Layer 15 of a small transformer language model trained on English Wikipedia (22 layers, counted from 0, width 128).
Take only the direct path to the model's output, skipping the later layers: a vector added to the residual stream pushes a token's score in proportion to its dot product with that token's output vector.

Output vectors of the tokens that the questions are about. A number n stands for n times 0.015.
"ology": 53 -29 1 -31 -28 -1 -6 -46 -19 1 13 3 24 -4 -22 -16 21 -44 17 47 -7 -3 17 28 17 -12 10 -11 37 22 7 -37 -19 -23 10 -32 -31 2 -33 5 -39 7 -15 16 17 29 32 54 -9 -16 -8 40 12 -31 -35 -8 -24 -16 21 8 -59 -9 27 -29 25 21 -44 48 16 -1 -23 -6 -23 3 23 32 -28 29 1 -18 -31 -72 23 -5 -27 -52 -3 -35 -47 -5 38 -6 22 -2 0 -5 19 31 21 -30 13 62 26 -15 4 -22 -32 14 54 -16 7 -42 14 20 58 63 -21 58 16 19 15 4 -5 4 -9 -10 -16 -2
"atre": 12 -5 36 13 38 40 -16 -19 -12 -17 -36 1 25 0 16 -1 30 10 3 29 1 54 17 -6 40 -3 -14 0 -54 14 19 -9 -8 2 4 -11 27 -62 -25 -12 -6 1 5 19 21 13 3 56 8 38 -3 15 -3 13 -22 41 23 -35 38 15 -58 -20 -4 -1 -9 13 -1 42 -20 1 8 21 -13 -2 22 -6 -43 38 -36 -32 -47 -54 10 -11 -27 -24 -21 -44 -9 -12 37 -33 -17 -9 -18 -58 31 7 -41 -22 -18 61 46 -24 -27 12 -17 -15 28 -18 -51 -16 -30 -13 19 86 3 35 33 32 -3 27 -50 10 -21 55 -20 -25
" players": 31 -6 28 -11 23 6 -7 -21 9 5 1 0 46 52 -32 -6 -66 17 -15 -36 -58 -20 51 -39 -6 24 -24 22 -43 10 43 42 -29 21 8 26 7 38 -16 -27 -10 -8 15 45 -20 18 5 -17 -17 -15 32 9 14 12 35 5 11 55 12 0 -67 28 -20 51 -16 20 -15 -28 -18 -7 39 -4 -24 -32 25 25 -6 41 2 9 -11 24 13 -32 23 -9 16 7 -29 9 8 -17 18 -48 -59 -35 -28 15 -6 -45 -55 -3 -2 -20 -25 21 2 -18 8 -17 -40 10 -38 9 35 30 -16 57 28 31 -25 -5 21 -20 -17 42 -31 -10
"idae": 37 -30 59 -13 2 -23 8 -54 -11 -36 -38 -12 32 -7 -21 -14 10 -51 -35 3 -47 36 25 24 -35 35 4 35 0 24 -5 -43 5 1 -7 -64 -16 24 -55 -73 -18 -46 75 30 17 -7 59 28 -1 20 13 21 -15 -16 -6 20 -6 42 6 5 -49 -8 -16 34 12 17 -8 16 -33 1 -40 1 -49 -6 78 7 -67 57 -56 9 -19 -32 49 -60 -27 -22 50 -14 -75 -24 24 -11 48 -12 -23 2 3 -6 19 14 -32 54 53 -71 -52 20 -36 66 20 -10 -9 -9 30 47 60 10 23 78 19 30 -36 27 -9 3 32 38 -16 -2
"stitute": -9 28 18 -12 -13 28 -43 -12 29 25 27 0 19 -8 -16 5 -6 10 -26 29 1 0 11 -50 -9 -23 -20 4 -4 20 57 -2 30 24 -29 31 35 -33 -33 -7 -4 -2 27 -22 64 -43 14 -5 -2 13 50 53 -10 3 19 -18 1 -34 8 -23 -5 -20 25 -7 1 22 43 -24 -34 -11 -18 -6 13 -15 0 41 2 92 -64 -8 -52 -28 40 -14 -8 -67 0 -36 -36 -38 63 5 -7 -43 -16 -8 53 14 -14 -42 4 15 5 -38 -44 29 -58 -15 24 10 -31 -47 45 -58 31 12 -9 60 28 58 -19 -3 -14 10 49 32 -32 -5
" Australian": 5 10 -19 8 -17 -2 -41 0 -22 -13 -26 -34 30 25 -6 -23 -27 18 -9 6 -6 6 38 -16 55 -2 -23 0 -60 16 34 -52 0 -13 6 -4 13 22 13 -22 24 -2 11 -2 -16 17 -10 27 -46 20 9 8 30 19 -8 4 10 2 40 -16 -25 36 -5 0 -13 18 14 -9 -9 -19 -2 0 -19 12 8 21 -11 26 -43 -14 -14 -3 10 -14 52 -15 6 -14 -10 3 25 -2 10 1 -3 28 -6 21 0 -18 1 5 9 -3 -24 -11 -36 31 -4 39 -3 -50 9 5 27 39 37 29 24 41 -23 -54 -44 -11 34 -13 -47 -21
"{": -4 38 5 64 42 -9 -18 -56 -44 4 5 0 38 9 -56 -10 -72 -19 15 41 -51 19 -14 -20 44 4 -27 18 -1 -10 43 -48 22 -31 5 -55 3 5 -17 1 -15 1 26 42 9 -7 51 -9 -48 20 27 55 15 42 -16 -21 -14 14 2 -22 27 31 -19 2 -22 18 -20 -29 -25 -12 17 -27 -15 -31 46 1 19 48 -1 10 -20 6 67 12 -21 21 44 -48 -3 -19 13 17 -13 6 6 3 -9 19 -43 -29 -4 10 -29 -29 5 -29 -7 -5 29 33 -9 -48 -10 11 13 -10 -12 21 25 31 22 10 -25 44 -32 -17 -2 -28
"adio": 24 -16 -33 -3 4 36 -56 -25 15 -20 -32 3 13 45 -10 20 -2 24 -23 -1 -26 43 49 -13 1 -31 -9 -3 -3 -21 21 -1 -44 20 46 7 35 3 -18 -2 -47 28 53 36 7 56 36 2 -34 37 -23 -11 -23 46 -5 44 7 -13 77 -1 -23 -38 -46 41 -7 9 -15 46 -30 -4 3 -8 -37 45 -20 9 -51 16 -30 -57 -38 -36 45 -24 3 -15 -31 -8 0 -27 25 8 -3 -14 19 -40 0 -13 -9 -1 12 24 12 11 25 49 -37 -21 42 0 -67 6 -16 -44 36 26 36 24 15 44 5 -12 -31 16 -13 18 -23 -67
" =": 10 15 25 -43 -11 -51 1 -13 35 10 -8 -76 2 -1 -23 -47 -24 2 14 67 -18 32 -23 21 -17 -9 -26 10 4 -3 -25 -34 -3 -15 -1 11 -34 31 26 -65 23 -23 60 -19 -8 -6 18 -12 1 -2 29 -3 35 -12 -5 39 8 28 10 28 15 8 -4 28 -16 -1 -25 -11 2 -6 4 32 13 -57 5 34 -29 13 -24 7 -9 12 7 3 -16 0 30 -59 10 3 12 -9 -2 -12 -45 8 -53 7 2 -9 21 37 9 -78 14 -25 6 -4 17 16 -20 15 -32 43 6 -6 -23 79 16 39 -4 26 -20 -4 6 5 42 18
" Bill": -5 -16 8 -57 11 1 -34 -6 -42 10 11 16 10 34 -22 -24 20 36 -4 -20 1 0 -10 -8 12 24 -3 -9 -39 -34 11 14 -38 6 -34 20 -14 -3 -3 -5 -61 -13 2 39 -19 7 3 -6 -6 53 8 -10 9 37 14 42 28 -1 19 12 -24 23 -33 4 1 33 -23 12 -30 -14 34 0 -17 -11 11 26 -11 -3 15 30 -14 12 24 -5 15 5 -9 28 36 -16 10 5 -14 -10 -18 -18 28 11 -8 1 -14 8 26 -31 -27 19 2 -12 -17 17 -10 -9 6 6 13 -9 -1 27 -14 34 12 0 -21 -38 28 -4 -24 -25

Output weights of attention head 1. The head adds the sum of these rows, row i times number i of z. A number n stands for n times 0.0024.
o0: 8 -34 12 -12 -52 -11 14 28 18 -23 9 -7 3 16 -1 2 21 -39 -1 11 20 53 14 -3 -47 -24 36 31 -25 -5 -20 -21 25 -8 12 -25 -7 -4 28 47 11 51 -12 19 4 -18 22 -14 -5 -35 34 26 -18 -10 18 6 13 12 -14 46 -20 -16 -46 44 14 45 -1 -16 -31 48 -45 -4 19 18 13 -45 20 8 5 -19 -2 7 28 -28 -18 -15 -6 8 -44 5 -8 -6 -3 25 -1 27 -20 -23 3 8 12 -19 -33 -18 -38 5 -8 -12 -11 1 5 29 -25 5 -37 3 -6 23 -32 43 13 -41 21 23 12 15 -4 6
o1: -13 -9 39 -17 31 5 -10 -10 -19 -11 -9 18 18 -28 -7 -15 -28 -6 -12 -25 57 1 -5 -7 0 9 -18 39 -20 -26 -33 -40 -13 36 8 -10 12 27 -29 -29 1 2 31 18 -12 27 -2 -6 9 -8 55 -23 14 -33 57 3 -47 14 -36 28 41 12 -24 46 -16 39 -22 15 -7 0 -14 -16 67 -19 37 -43 6 6 17 15 -13 -34 11 4 0 22 -1 6 2 29 -24 6 -16 6 84 17 -16 16 -16 -40 1 -7 43 -30 -10 10 11 -7 3 -22 -16 4 -47 -24 -31 8 33 -9 27 -25 -35 19 3 -5 38 -8 -21 24
o2: -16 -19 -2 -8 -33 70 0 4 4 11 6 9 11 3 -42 8 -17 -24 10 45 -3 16 30 -13 31 -9 -14 -7 3 24 21 8 3 -6 -11 14 -10 4 5 -14 -25 22 4 -19 19 23 -1 25 5 -62 9 -41 -37 -13 6 15 13 -17 -11 13 -6 -61 -13 -1 49 39 -34 26 1 23 19 36 6 -30 -36 15 1 60 -28 -15 -8 -9 51 15 -1 -21 -25 -23 4 19 66 -28 23 22 -47 1 56 -1 -18 9 -1 13 -2 13 11 -3 -31 -25 -3 -27 0 0 0 -11 9 8 -6 41 -16 -16 -34 -25 -2 -26 -23 52 -1 11
o3: 1 -25 -18 -18 -6 24 -25 11 11 -21 31 13 23 -10 1 53 24 16 9 -3 -11 -18 -53 -3 -8 0 3 23 -2 5 17 -13 2 39 -44 -2 -29 -28 6 45 -3 24 1 -22 19 -23 21 1 -14 -7 -42 2 -11 -2 -1 -9 9 22 16 -17 18 -1 40 1 -36 8 17 17 29 -14 2 -52 5 1 -22 41 2 4 -34 -18 -4 -16 -43 23 -1 -6 -27 -38 -9 26 -27 12 -20 19 -3 28 -8 46 14 -9 15 31 -1 3 12 -6 60 -32 -16 -8 15 14 -24 -25 -23 -28 11 1 -12 17 26 -10 35 -28 -37 -4 -5 17
o4: -15 -56 -51 4 41 16 -29 -21 9 -17 30 32 2 -28 -11 -1 4 0 -9 -11 -33 22 44 -9 12 22 -3 16 0 49 12 4 33 15 13 -23 -1 -11 -12 -19 12 -13 -7 -16 0 -11 31 11 18 -14 0 -8 -30 -24 45 8 -10 9 0 -24 -28 19 31 -16 -3 4 -6 9 6 0 23 22 -40 -33 -19 -8 -9 35 -8 -7 -45 -20 -17 -3 -37 -15 11 37 -5 -9 17 12 30 -11 26 -8 31 22 -20 17 56 0 15 -7 1 -5 -16 36 -9 10 -50 -15 56 -8 -1 14 -10 16 -10 15 -16 9 -46 9 45 -58 16 14
o5: 26 15 -41 0 -30 51 -22 -4 7 -12 2 16 38 10 -28 20 7 -25 10 -15 3 1 -46 -34 14 -16 -4 23 -15 -18 45 9 33 -25 -35 5 -16 -22 -11 16 -12 -6 30 -34 -9 12 -35 50 4 -16 -13 -13 -8 15 24 -22 13 -7 -34 2 -26 -40 25 -13 -24 6 -6 45 -47 13 -11 4 -17 -15 -18 -16 -12 3 -7 -9 -10 -3 -13 22 -44 -35 -13 1 17 -4 33 -32 44 -32 -43 59 -21 16 8 28 38 11 34 6 14 5 -4 0 29 -13 -35 -34 57 13 14 -8 17 19 -6 13 -37 -9 18 11 17 18 58 -6
o6: -28 -17 29 -8 49 -6 -4 20 19 -33 -11 15 -3 -20 11 5 -39 -35 -17 31 -27 17 -4 1 -21 -14 34 33 3 -5 -18 -17 20 11 7 -2 27 -22 -26 -19 15 -23 -11 6 26 -17 17 10 -4 -25 -2 36 -12 34 -30 -4 -9 -28 2 18 27 -1 -16 -3 16 50 -9 -21 21 24 18 38 20 5 -11 13 -3 -30 42 -24 18 -3 42 6 42 -6 -45 -5 -7 35 4 3 -24 17 36 22 -12 -20 -11 -17 -12 43 -31 -23 10 3 6 -22 -2 -1 37 6 -19 -7 -45 -1 -7 -39 -23 -25 -20 -4 -16 -9 10 32 -18 24
o7: 13 -19 7 17 -30 7 -11 9 26 4 22 -10 7 -4 14 10 -23 -2 19 -11 -1 -24 -36 -2 -6 5 -21 10 3 -17 36 13 -2 15 28 -31 21 -62 -6 1 -14 4 -12 -16 21 -25 -13 4 20 -7 19 15 14 8 -22 -17 -4 13 -7 34 -15 49 -17 11 19 7 -6 -13 -5 -8 12 -13 -22 -17 -25 -5 10 41 29 0 -30 28 -7 -2 -6 11 0 -14 -15 7 -9 -1 -45 -12 -7 25 34 -14 18 -25 16 -49 -21 -7 -29 16 29 -29 -11 -22 39 -26 12 12 33 2 -25 10 1 -5 -2 -23 -23 7 18 38 -10 2
o8: -35 -9 19 10 -29 38 -5 45 1 -19 4 31 10 -9 -6 19 -36 -2 -28 13 17 11 8 -10 -1 -3 -36 -22 -8 -13 -16 -10 -6 21 -4 -16 29 38 4 13 1 15 27 -36 9 -9 -8 5 1 25 22 -18 -5 7 -16 -35 0 21 -23 9 5 -23 4 -11 5 -30 26 -30 -7 22 19 -8 24 9 -19 -25 -19 -5 2 -8 21 17 -19 24 -1 14 7 3 -35 26 -16 35 18 -40 21 -5 -4 -10 24 -3 -6 30 -6 36 -50 -6 37 -37 -11 12 7 -4 55 -20 24 27 9 -44 4 -47 30 -16 -20 -13 -6 2 -17 -7
o9: 28 -4 24 -22 -3 8 -7 14 -47 -22 33 -12 -8 26 5 37 13 -17 -2 -22 -38 25 -16 16 -28 16 26 -14 14 -3 -9 2 -1 -9 -4 16 13 -24 9 -8 12 -15 10 4 41 3 -55 -26 8 -7 24 -5 -12 49 6 1 28 -6 9 3 -21 16 -18 -20 20 -25 -16 -43 -51 16 9 36 44 14 40 -14 -9 -15 23 -12 36 -11 2 35 21 -15 8 10 -21 -16 2 -11 6 -29 30 -9 -8 -47 13 -18 -15 16 9 28 -30 6 -20 -2 -21 -14 13 -16 -13 3 29 -4 5 4 -37 14 1 -5 -16 21 -5 -4 16 -8
o10: 18 10 -2 5 -76 13 25 -63 11 -12 -1 68 4 -4 -23 -10 11 6 24 34 14 -7 3 -4 -16 -13 -20 -28 -21 37 39 14 8 2 -14 27 42 -35 -3 6 -14 -12 -14 -37 14 -25 -7 -2 -35 7 -16 -40 -7 -57 9 -35 -16 -17 5 4 -25 -27 29 46 33 -5 8 17 17 -45 26 5 -5 10 -21 14 -4 39 5 0 -65 -12 -22 10 27 44 -10 -21 -21 5 6 5 -3 -10 -4 -10 46 18 6 19 0 -16 47 30 9 23 -35 -48 8 -18 1 33 41 -27 14 1 17 -20 18 8 20 -36 36 1 -34 30 -23 1
o11: -4 -8 -29 42 -3 -9 22 -21 44 -11 -1 11 3 6 -3 14 -26 -3 37 -36 34 -47 -17 7 -3 -13 15 -5 -13 -18 80 -11 -3 3 -4 -44 -28 -31 -5 19 30 22 11 11 51 6 10 45 4 -73 10 -19 -9 -6 33 -14 29 6 -13 -19 -10 11 19 -10 -10 -21 -28 34 17 -18 -5 30 -4 13 -4 -3 14 -9 0 31 -10 -14 -14 25 7 3 1 35 -27 6 -32 -8 -8 -13 35 -33 8 -31 59 -21 15 -26 33 8 -2 21 -9 23 9 -3 -3 -37 3 -16 22 -19 6 -38 -42 -27 -10 -38 53 5 -4 3 -23 1
o12: -10 21 -18 -10 -2 28 10 9 -30 -20 -36 36 32 36 -19 -50 -13 17 -10 -20 -2 -8 -14 29 -23 -11 43 8 -2 -22 17 -5 -21 -17 -14 -3 4 -3 13 -14 0 34 21 15 -33 -2 8 19 8 -10 7 6 -1 -11 12 14 20 -18 -19 13 0 -7 -20 0 30 15 -15 -11 -35 19 -13 4 -23 8 -14 -12 21 -19 -11 -19 -21 20 36 -29 35 2 -5 8 18 -1 28 28 -19 11 3 -7 7 -9 1 11 26 1 12 -2 -3 6 -7 15 -11 35 -19 -41 -27 -16 6 -42 34 38 18 8 -10 -67 8 -24 7 4 -18 18
o13: -25 13 -10 -33 31 9 8 -21 -3 -8 -58 -21 15 18 4 22 1 39 -14 14 -18 -21 4 -36 -31 32 25 14 4 11 -15 -21 -15 10 -1 42 -7 19 6 17 52 13 18 -6 8 -5 52 -8 -11 17 -12 -7 -6 -57 20 19 11 26 -15 3 -53 -25 -2 14 -56 57 -31 -15 -5 29 4 -18 -23 11 16 -19 -15 1 1 -19 -3 -15 -4 34 6 -52 19 -14 -31 17 35 -8 15 6 46 33 -11 10 -13 30 -22 -43 44 9 13 -14 -27 -13 -5 -13 16 -26 -17 20 -18 31 -1 -10 -12 -14 -28 -14 12 15 10 7 -1 32
o14: -12 -44 -4 23 11 -13 38 19 11 -14 -13 5 14 -29 -38 -8 16 -28 31 32 16 -36 -5 -5 -1 17 26 51 31 34 -68 -10 -37 33 -4 21 -10 -6 21 -18 24 12 26 -14 -10 -51 4 25 -18 -46 -5 -24 -59 -31 18 -9 4 33 -14 15 -67 21 1 -11 -7 12 22 7 -7 -11 23 27 -26 -55 -29 -7 -4 5 -20 61 -11 14 50 -1 -18 -12 -1 26 19 18 -5 3 0 -2 3 21 -28 1 -11 2 25 -8 -1 7 -24 -28 -12 -8 42 -12 -13 -18 36 -16 12 -3 23 4 0 9 8 -5 30 -36 -14 23 1 24
o15: -12 3 31 -23 -5 21 10 -11 -32 21 -25 -29 18 -17 -11 4 -6 -2 -25 3 -17 -4 -15 22 11 -7 -15 13 1 -12 12 -33 1 -3 -3 -17 32 -21 -27 -18 -41 21 -21 -17 -39 19 -1 19 -23 3 -14 -2 1 -9 37 38 -28 12 -20 -22 -26 29 -24 -16 28 41 2 -7 74 31 32 19 1 12 -3 22 1 -36 19 30 12 12 1 7 6 16 3 26 3 12 -3 -14 10 14 54 23 9 1 -3 16 -17 -25 9 -10 -32 -6 -3 17 -16 -21 22 13 2 -2 4 -41 -3 -21 -19 17 -6 -10 34 -8 23 -18 -6 -9
o16: -2 -30 -17 5 -18 1 26 11 10 22 4 4 1 -27 13 32 1 14 -15 -37 -39 -20 -20 4 6 -18 22 44 19 3 47 7 18 -12 -7 3 19 9 -45 -39 -2 -14 47 -34 16 12 -8 46 11 24 -5 -7 12 -15 -16 20 -4 0 -3 56 1 3 -14 5 -23 -18 6 4 3 10 -55 12 -1 -18 45 7 -6 9 -6 41 14 -17 -31 39 -46 -19 4 -9 8 -4 -12 -23 10 -74 -3 29 25 15 17 0 8 42 3 -33 -31 -35 25 23 19 -15 -14 -26 1 9 32 27 21 7 -42 16 -17 -31 9 -24 -5 -22 30 1
o17: -12 52 -12 -8 2 24 -4 5 20 12 -30 -9 -16 -27 12 40 33 14 -4 -16 25 12 5 -9 21 42 -27 -9 10 41 -15 -26 -19 20 -6 -8 5 16 35 -31 22 19 6 15 -23 4 -14 42 21 34 -34 -6 -29 -2 -23 0 15 5 -2 -37 52 20 10 -26 23 -45 -16 -4 12 25 -8 4 8 -21 14 -11 -10 -2 3 12 20 -6 3 3 -1 -15 -6 -35 -18 2 -3 -1 -9 3 -20 -10 -4 -10 15 -15 10 -17 12 -13 19 18 -8 -9 -27 31 -28 32 8 -16 -8 -9 -4 -40 11 -40 34 9 -42 28 11 -1 2 -52
o18: 21 -59 -43 -19 13 -20 25 -34 56 -11 21 -45 -10 -5 -28 1 -13 -35 11 -17 1 15 -59 9 -10 -26 16 32 -51 -9 53 23 31 17 41 29 -1 8 -9 -1 -1 26 14 -17 -31 12 37 31 -3 -26 -28 4 14 -6 42 -1 37 6 -45 24 -37 2 -72 20 -33 12 3 11 -20 11 12 -8 19 -21 -6 -23 21 29 43 -5 11 4 -3 24 -30 8 5 35 -19 -32 36 -4 37 -15 42 9 10 -50 9 29 -15 -17 20 -3 -7 28 -21 -8 -4 -26 18 -53 8 -1 -4 11 -11 2 21 -16 -15 13 9 -20 43 26 -9 -15
o19: -16 20 26 11 -24 -28 33 34 14 -42 24 26 16 -25 -14 -8 9 -17 1 5 -11 -13 -1 -13 14 24 -10 35 31 17 4 18 7 -13 -16 -8 -29 17 -13 -15 29 -4 -6 -31 -14 -12 17 -4 -13 -4 9 -21 -17 3 -15 -15 -8 27 12 -10 -1 -37 -17 12 -14 -14 -14 48 -8 18 -5 -8 -2 0 14 20 -10 11 -28 -3 13 -4 -6 3 14 -16 11 13 9 -15 -56 40 8 37 -19 16 -17 18 15 -21 -17 -6 2 17 33 -17 36 2 -5 21 20 4 29 7 -13 -34 4 -41 -29 3 21 -17 -14 -32 31 -27 -9 -2
o20: 7 -5 7 -18 -13 10 42 -27 4 -26 -22 -24 41 -17 7 3 -16 -1 10 -1 5 -32 1 -21 -26 -7 5 36 10 -8 22 3 12 -58 2 19 -1 17 -19 -16 38 -9 -5 -26 2 -26 43 -6 3 -34 -27 -14 15 12 6 -5 30 7 12 -2 -42 15 -1 12 -19 -35 0 -18 13 -27 -9 -8 -25 -7 -5 24 -17 2 -12 14 -34 11 23 5 0 -33 -19 -42 -29 3 -3 43 10 9 20 37 1 -18 10 8 -6 12 27 25 64 29 -7 7 3 24 -10 -4 28 6 12 -22 31 27 -15 16 -4 -9 -8 -5 -12 -13 11 -17
o21: -24 26 12 17 20 -1 -41 8 -32 58 -5 3 -1 2 -26 6 -13 -11 7 -4 -28 23 11 -17 -27 -6 -25 12 -12 -13 -21 41 18 -7 17 5 -18 -30 -17 -2 -9 23 17 -11 7 4 -9 21 -8 -26 -17 3 17 16 1 8 -25 -16 47 -29 -27 9 2 -49 -12 23 37 3 28 20 -22 5 -10 9 40 -4 -18 0 41 -30 -14 11 17 -5 -2 -8 -2 -21 14 -9 -7 15 -23 32 -3 16 18 24 5 -18 -21 7 31 -23 -4 7 26 -21 2 31 17 6 22 5 14 -48 12 -34 -20 -4 -16 -4 -13 -2 51 16 -33 -30
o22: -21 -19 14 16 7 -4 27 11 32 23 -9 6 19 27 21 -17 -8 9 -44 -20 -2 -3 45 6 14 33 16 -20 -24 3 -8 -14 -19 -22 11 -40 16 14 24 -16 1 26 -55 -17 -41 41 47 15 -12 -4 -21 10 -26 31 -5 -15 12 3 5 -44 -56 -13 54 25 -10 -15 -7 20 12 -8 -19 -30 -52 4 36 -1 2 -25 -7 -3 24 -5 -12 -25 24 -21 19 20 0 31 8 1 3 29 8 11 19 1 -12 10 -1 48 -2 -2 7 -17 -13 7 -27 -42 26 14 1 7 18 15 3 -35 12 13 -19 -7 -22 -2 15 -8 -34 -20
o23: -17 -11 4 26 25 -17 -16 -33 -33 -16 -44 -35 19 -9 26 -56 -15 -12 11 26 39 37 38 16 5 19 22 9 -15 -12 36 -13 -29 -26 30 41 -12 5 -24 -19 29 -3 -26 -12 6 -20 -13 -13 -14 -38 20 -36 8 -28 26 11 2 1 -26 -30 34 -5 12 -8 35 4 -6 9 22 -27 -6 -14 -3 43 -36 21 -14 18 51 0 -11 27 -16 -3 8 1 25 -20 0 -12 1 21 3 15 -33 -19 20 27 18 43 -26 -18 13 20 10 -41 3 26 22 -3 -18 -16 -16 -27 7 30 -19 -6 -11 -4 24 -6 28 13 -34 12 47 12
o24: -15 12 50 12 3 -6 -16 24 14 17 46 6 37 -6 12 -20 -1 -6 -37 -34 28 -3 -51 43 5 -17 -4 27 13 -13 -63 -26 -16 -9 22 -17 29 33 -14 18 33 15 -4 -9 -6 -19 15 -23 17 4 24 -21 -1 -10 -20 -28 41 -23 30 -1 -18 -14 27 -25 -23 19 14 16 7 -29 18 -9 27 11 2 7 -8 12 -13 -9 -20 19 -24 16 7 -23 -23 -5 -15 4 -26 5 -20 -2 -21 -10 8 6 49 1 -27 -19 -23 24 -27 18 -25 10 28 55 20 -2 -41 -12 -24 13 39 -55 -13 -14 28 3 34 -5 -8 10 7 6
o25: -5 11 -5 -37 24 -35 -21 4 21 49 -8 11 23 52 -20 -9 21 -41 -6 -28 -24 8 -11 -41 4 -7 -69 50 -8 10 -23 -23 4 54 22 17 49 -19 13 -58 -11 -22 19 -6 -45 47 -19 15 -27 52 10 1 0 41 17 -12 -31 19 34 1 1 0 -5 -34 -4 2 4 5 -12 24 8 -11 -43 27 40 -4 -11 -8 23 41 -12 25 -5 17 -9 -22 10 20 -18 12 -16 17 -12 -8 -10 43 -34 21 8 8 -27 16 -6 -4 4 -11 -14 -4 -25 13 -10 -12 -38 -34 24 -27 -13 -6 -19 17 -10 5 -15 -17 28 -18 25 1
o26: 31 4 -31 -20 -36 1 -7 -38 30 -3 10 1 12 23 12 -3 30 -4 -20 -16 -7 -1 -8 44 -27 1 -31 -21 20 26 23 15 21 24 -63 -26 15 -6 -17 -1 35 -21 30 -5 -19 -22 -26 -12 -3 -3 2 -5 -42 14 11 10 33 47 -20 -10 -1 3 46 8 -5 -27 8 1 -5 -44 -4 12 19 42 -3 37 2 1 -41 1 -12 20 16 -10 8 -37 33 -9 8 -6 -44 16 -7 3 17 26 -16 -1 -14 18 12 11 4 -13 -3 37 11 3 -17 -12 -26 7 1 -6 -9 14 -31 2 11 25 -38 -21 26 19 -10 10 14 -30
o27: 9 -18 -22 11 -27 19 11 20 -14 32 45 16 -25 -28 2 27 -2 0 3 1 11 7 0 6 -19 6 17 -25 -8 1 21 32 -9 -6 -19 -28 -13 -24 27 4 -35 25 -19 -23 15 -5 20 39 -12 -55 7 -18 -47 -54 3 -26 8 0 -3 -19 -8 -35 -5 47 10 -25 -1 -47 5 0 4 1 4 -19 -27 -12 16 -28 26 13 0 7 17 18 -48 9 -11 -29 35 -7 7 -23 7 -26 21 -29 49 23 23 10 29 -4 -6 11 32 24 8 25 22 8 7 5 59 -16 -27 5 -20 -16 29 -13 -11 36 19 -45 -1 -22 32 -20
o28: -5 10 19 -10 29 20 7 -25 26 -15 19 21 -10 -17 33 -68 17 -10 41 30 22 7 27 5 -8 3 55 -22 32 -2 -22 -40 18 -6 7 -33 -9 12 7 8 38 -27 -10 -34 -37 -13 19 25 -35 -15 26 -15 -33 -20 -5 25 -38 29 -36 18 -10 -44 8 29 -18 -7 -28 26 -2 -43 -2 35 -35 14 -14 4 9 3 -14 -40 13 2 24 -48 -5 -10 19 17 0 5 -9 9 -19 39 22 8 11 -5 20 8 32 9 0 12 33 5 -18 30 -5 1 -3 32 -13 -14 18 8 -1 -12 -6 1 3 -21 -30 11 -6 -27 28 4
o29: 14 29 -30 -32 -4 -12 19 22 3 -43 -21 17 -10 11 7 1 -5 -32 0 15 -35 -21 -26 -23 -25 -51 5 18 3 -4 -7 -15 -9 -12 12 6 4 -36 -3 -39 -3 5 10 -24 14 36 4 -8 -15 64 1 21 34 -20 -11 -8 24 56 28 40 -19 -44 17 -44 1 -13 21 -1 15 10 -10 -32 8 -17 -18 17 -20 42 -20 7 28 -9 -11 -20 -5 9 2 -33 36 -12 -7 -38 16 -5 20 23 10 4 33 -23 20 1 51 -10 9 -42 -12 -13 -2 44 6 18 -40 -6 2 37 -1 16 5 24 12 3 -24 40 -4 29 5 -12
o30: -33 -16 -17 5 -3 -38 37 -5 40 -9 9 3 10 38 2 11 3 -19 14 -8 -7 8 -22 4 3 8 -2 -16 26 -6 15 10 -1 1 -22 -17 -8 -23 -32 2 -1 13 -17 1 6 -1 0 11 10 -31 42 -31 -37 11 -36 19 28 -19 3 22 -44 -19 6 21 7 -1 -19 -13 14 -40 -31 19 -6 8 -32 19 23 33 -20 9 -9 36 10 40 8 17 9 22 1 39 5 27 8 25 -44 -10 14 19 23 -31 -6 17 -1 26 15 -45 -53 -7 24 14 -8 12 -50 -35 -11 -1 9 11 5 16 15 -28 16 -16 -31 -24 2 25
o31: -13 21 13 35 33 14 0 -22 -15 -10 18 -89 2 -41 24 3 18 -34 -19 8 -9 -22 -25 23 -12 22 29 9 -1 -32 -16 33 -7 -27 3 -19 1 -11 43 20 -13 14 -3 -15 5 45 -5 -11 -5 14 7 -10 -39 16 0 10 1 -38 -10 -7 -2 35 -16 -15 16 -27 -54 -7 94 -11 4 -7 12 -39 -12 -30 -3 -71 -34 13 40 -2 2 -16 8 13 -2 50 24 -16 -6 -2 5 20 23 24 33 -30 29 3 6 14 -20 -16 -9 29 24 7 6 -61 8 3 0 39 22 11 -5 6 26 -2 24 -7 -10 6 -19 -18 -14 -38

Each question shows a token from some text and the vector z that the head gathered there. A number n stands for n times 0.025.

"27": -16 -22 13 -10 -1 1 -16 14 -15 -13 10 -14 -24 -14 -17 -27 4 8 -11 4 9 1 8 11 -10 -8 2 1 -7 29 8 0
Pushed down most: " Bill"

" was": 2 0 -4 -3 -8 7 -14 -6 -20 -6 -20 -14 2 2 -20 3 7 3 -4 3 5 3 4 4 -23 4 -3 -11 -10 9 -6 -3
Pushed down most: "stitute"

"==": -14 -32 37 11 -25 29 1 16 -6 8 27 3 -11 -34 -33 11 -11 0 12 -24 4 -8 -23 34 -13 -15 13 8 16 -3 -1 44
Which of these tokens does it push up most? "ology"

" Wh": 10 2 6 -5 -11 7 -8 -3 -20 -2 -19 -14 8 1 -20 3 -3 3 -10 -5 -2 2 -6 1 -18 7 -4 -18 -17 1 -2 -10
Pushed down most: "ology"

"ur": -6 -14 10 -1 -4 7 -10 7 -17 -9 -1 -14 -10 -2 -22 -14 2 -1 -7 -5 7 3 2 7 -15 -2 2 -4 -12 20 0 -4
Which of these tokens does it push up most? "atre"

"\n": 5 -18 6 -4 -1 11 -10 2 -17 -4 -10 -16 -5 1 -21 -9 3 1 -1 -4 10 4 8 -4 -22 2 2 -3 -6 11 -3 1
Which two tokens does it push up most, strongest first? "adio", "atre"

" P": -2 -14 1 -10 -3 8 -7 6 -26 -2 -10 -14 -2 6 -25 -11 -5 1 0 -8 12 2 7 3 -28 0 3 -12 -6 1 -7 3
Which of these tokens does it push up most? "adio"

" Man": 4 -12 7 -5 0 17 -4 2 -21 3 -17 -16 -1 10 -16 -4 7 0 3 -7 8 3 4 -2 -25 4 3 -7 -6 9 -11 0
Which of these tokens does it push up most? "idae"

"l": 4 3 0 -7 -4 5 -12 -11 -15 -3 -17 -17 2 1 -22 3 3 5 -9 -1 1 -2 4 -1 -24 6 -1 -9 -7 4 -6 -1
Pushed down most: "stitute"

"ow": 8 2 2 0 -8 11 -13 -8 -19 -3 -21 -19 0 5 -17 4 0 0 -8 -4 5 1 4 -3 -26 0 -5 -9 -11 2 -5 -2
Which of these tokens does it push up most? " ="

"ively": 6 10 6 -2 -14 -2 -15 -4 -17 -1 -10 -3 15 -1 -19 3 -16 -1 -12 -13 1 6 -4 18 -7 6 -7 -11 -24 -13 -2 -16
Pushed down most: "ology"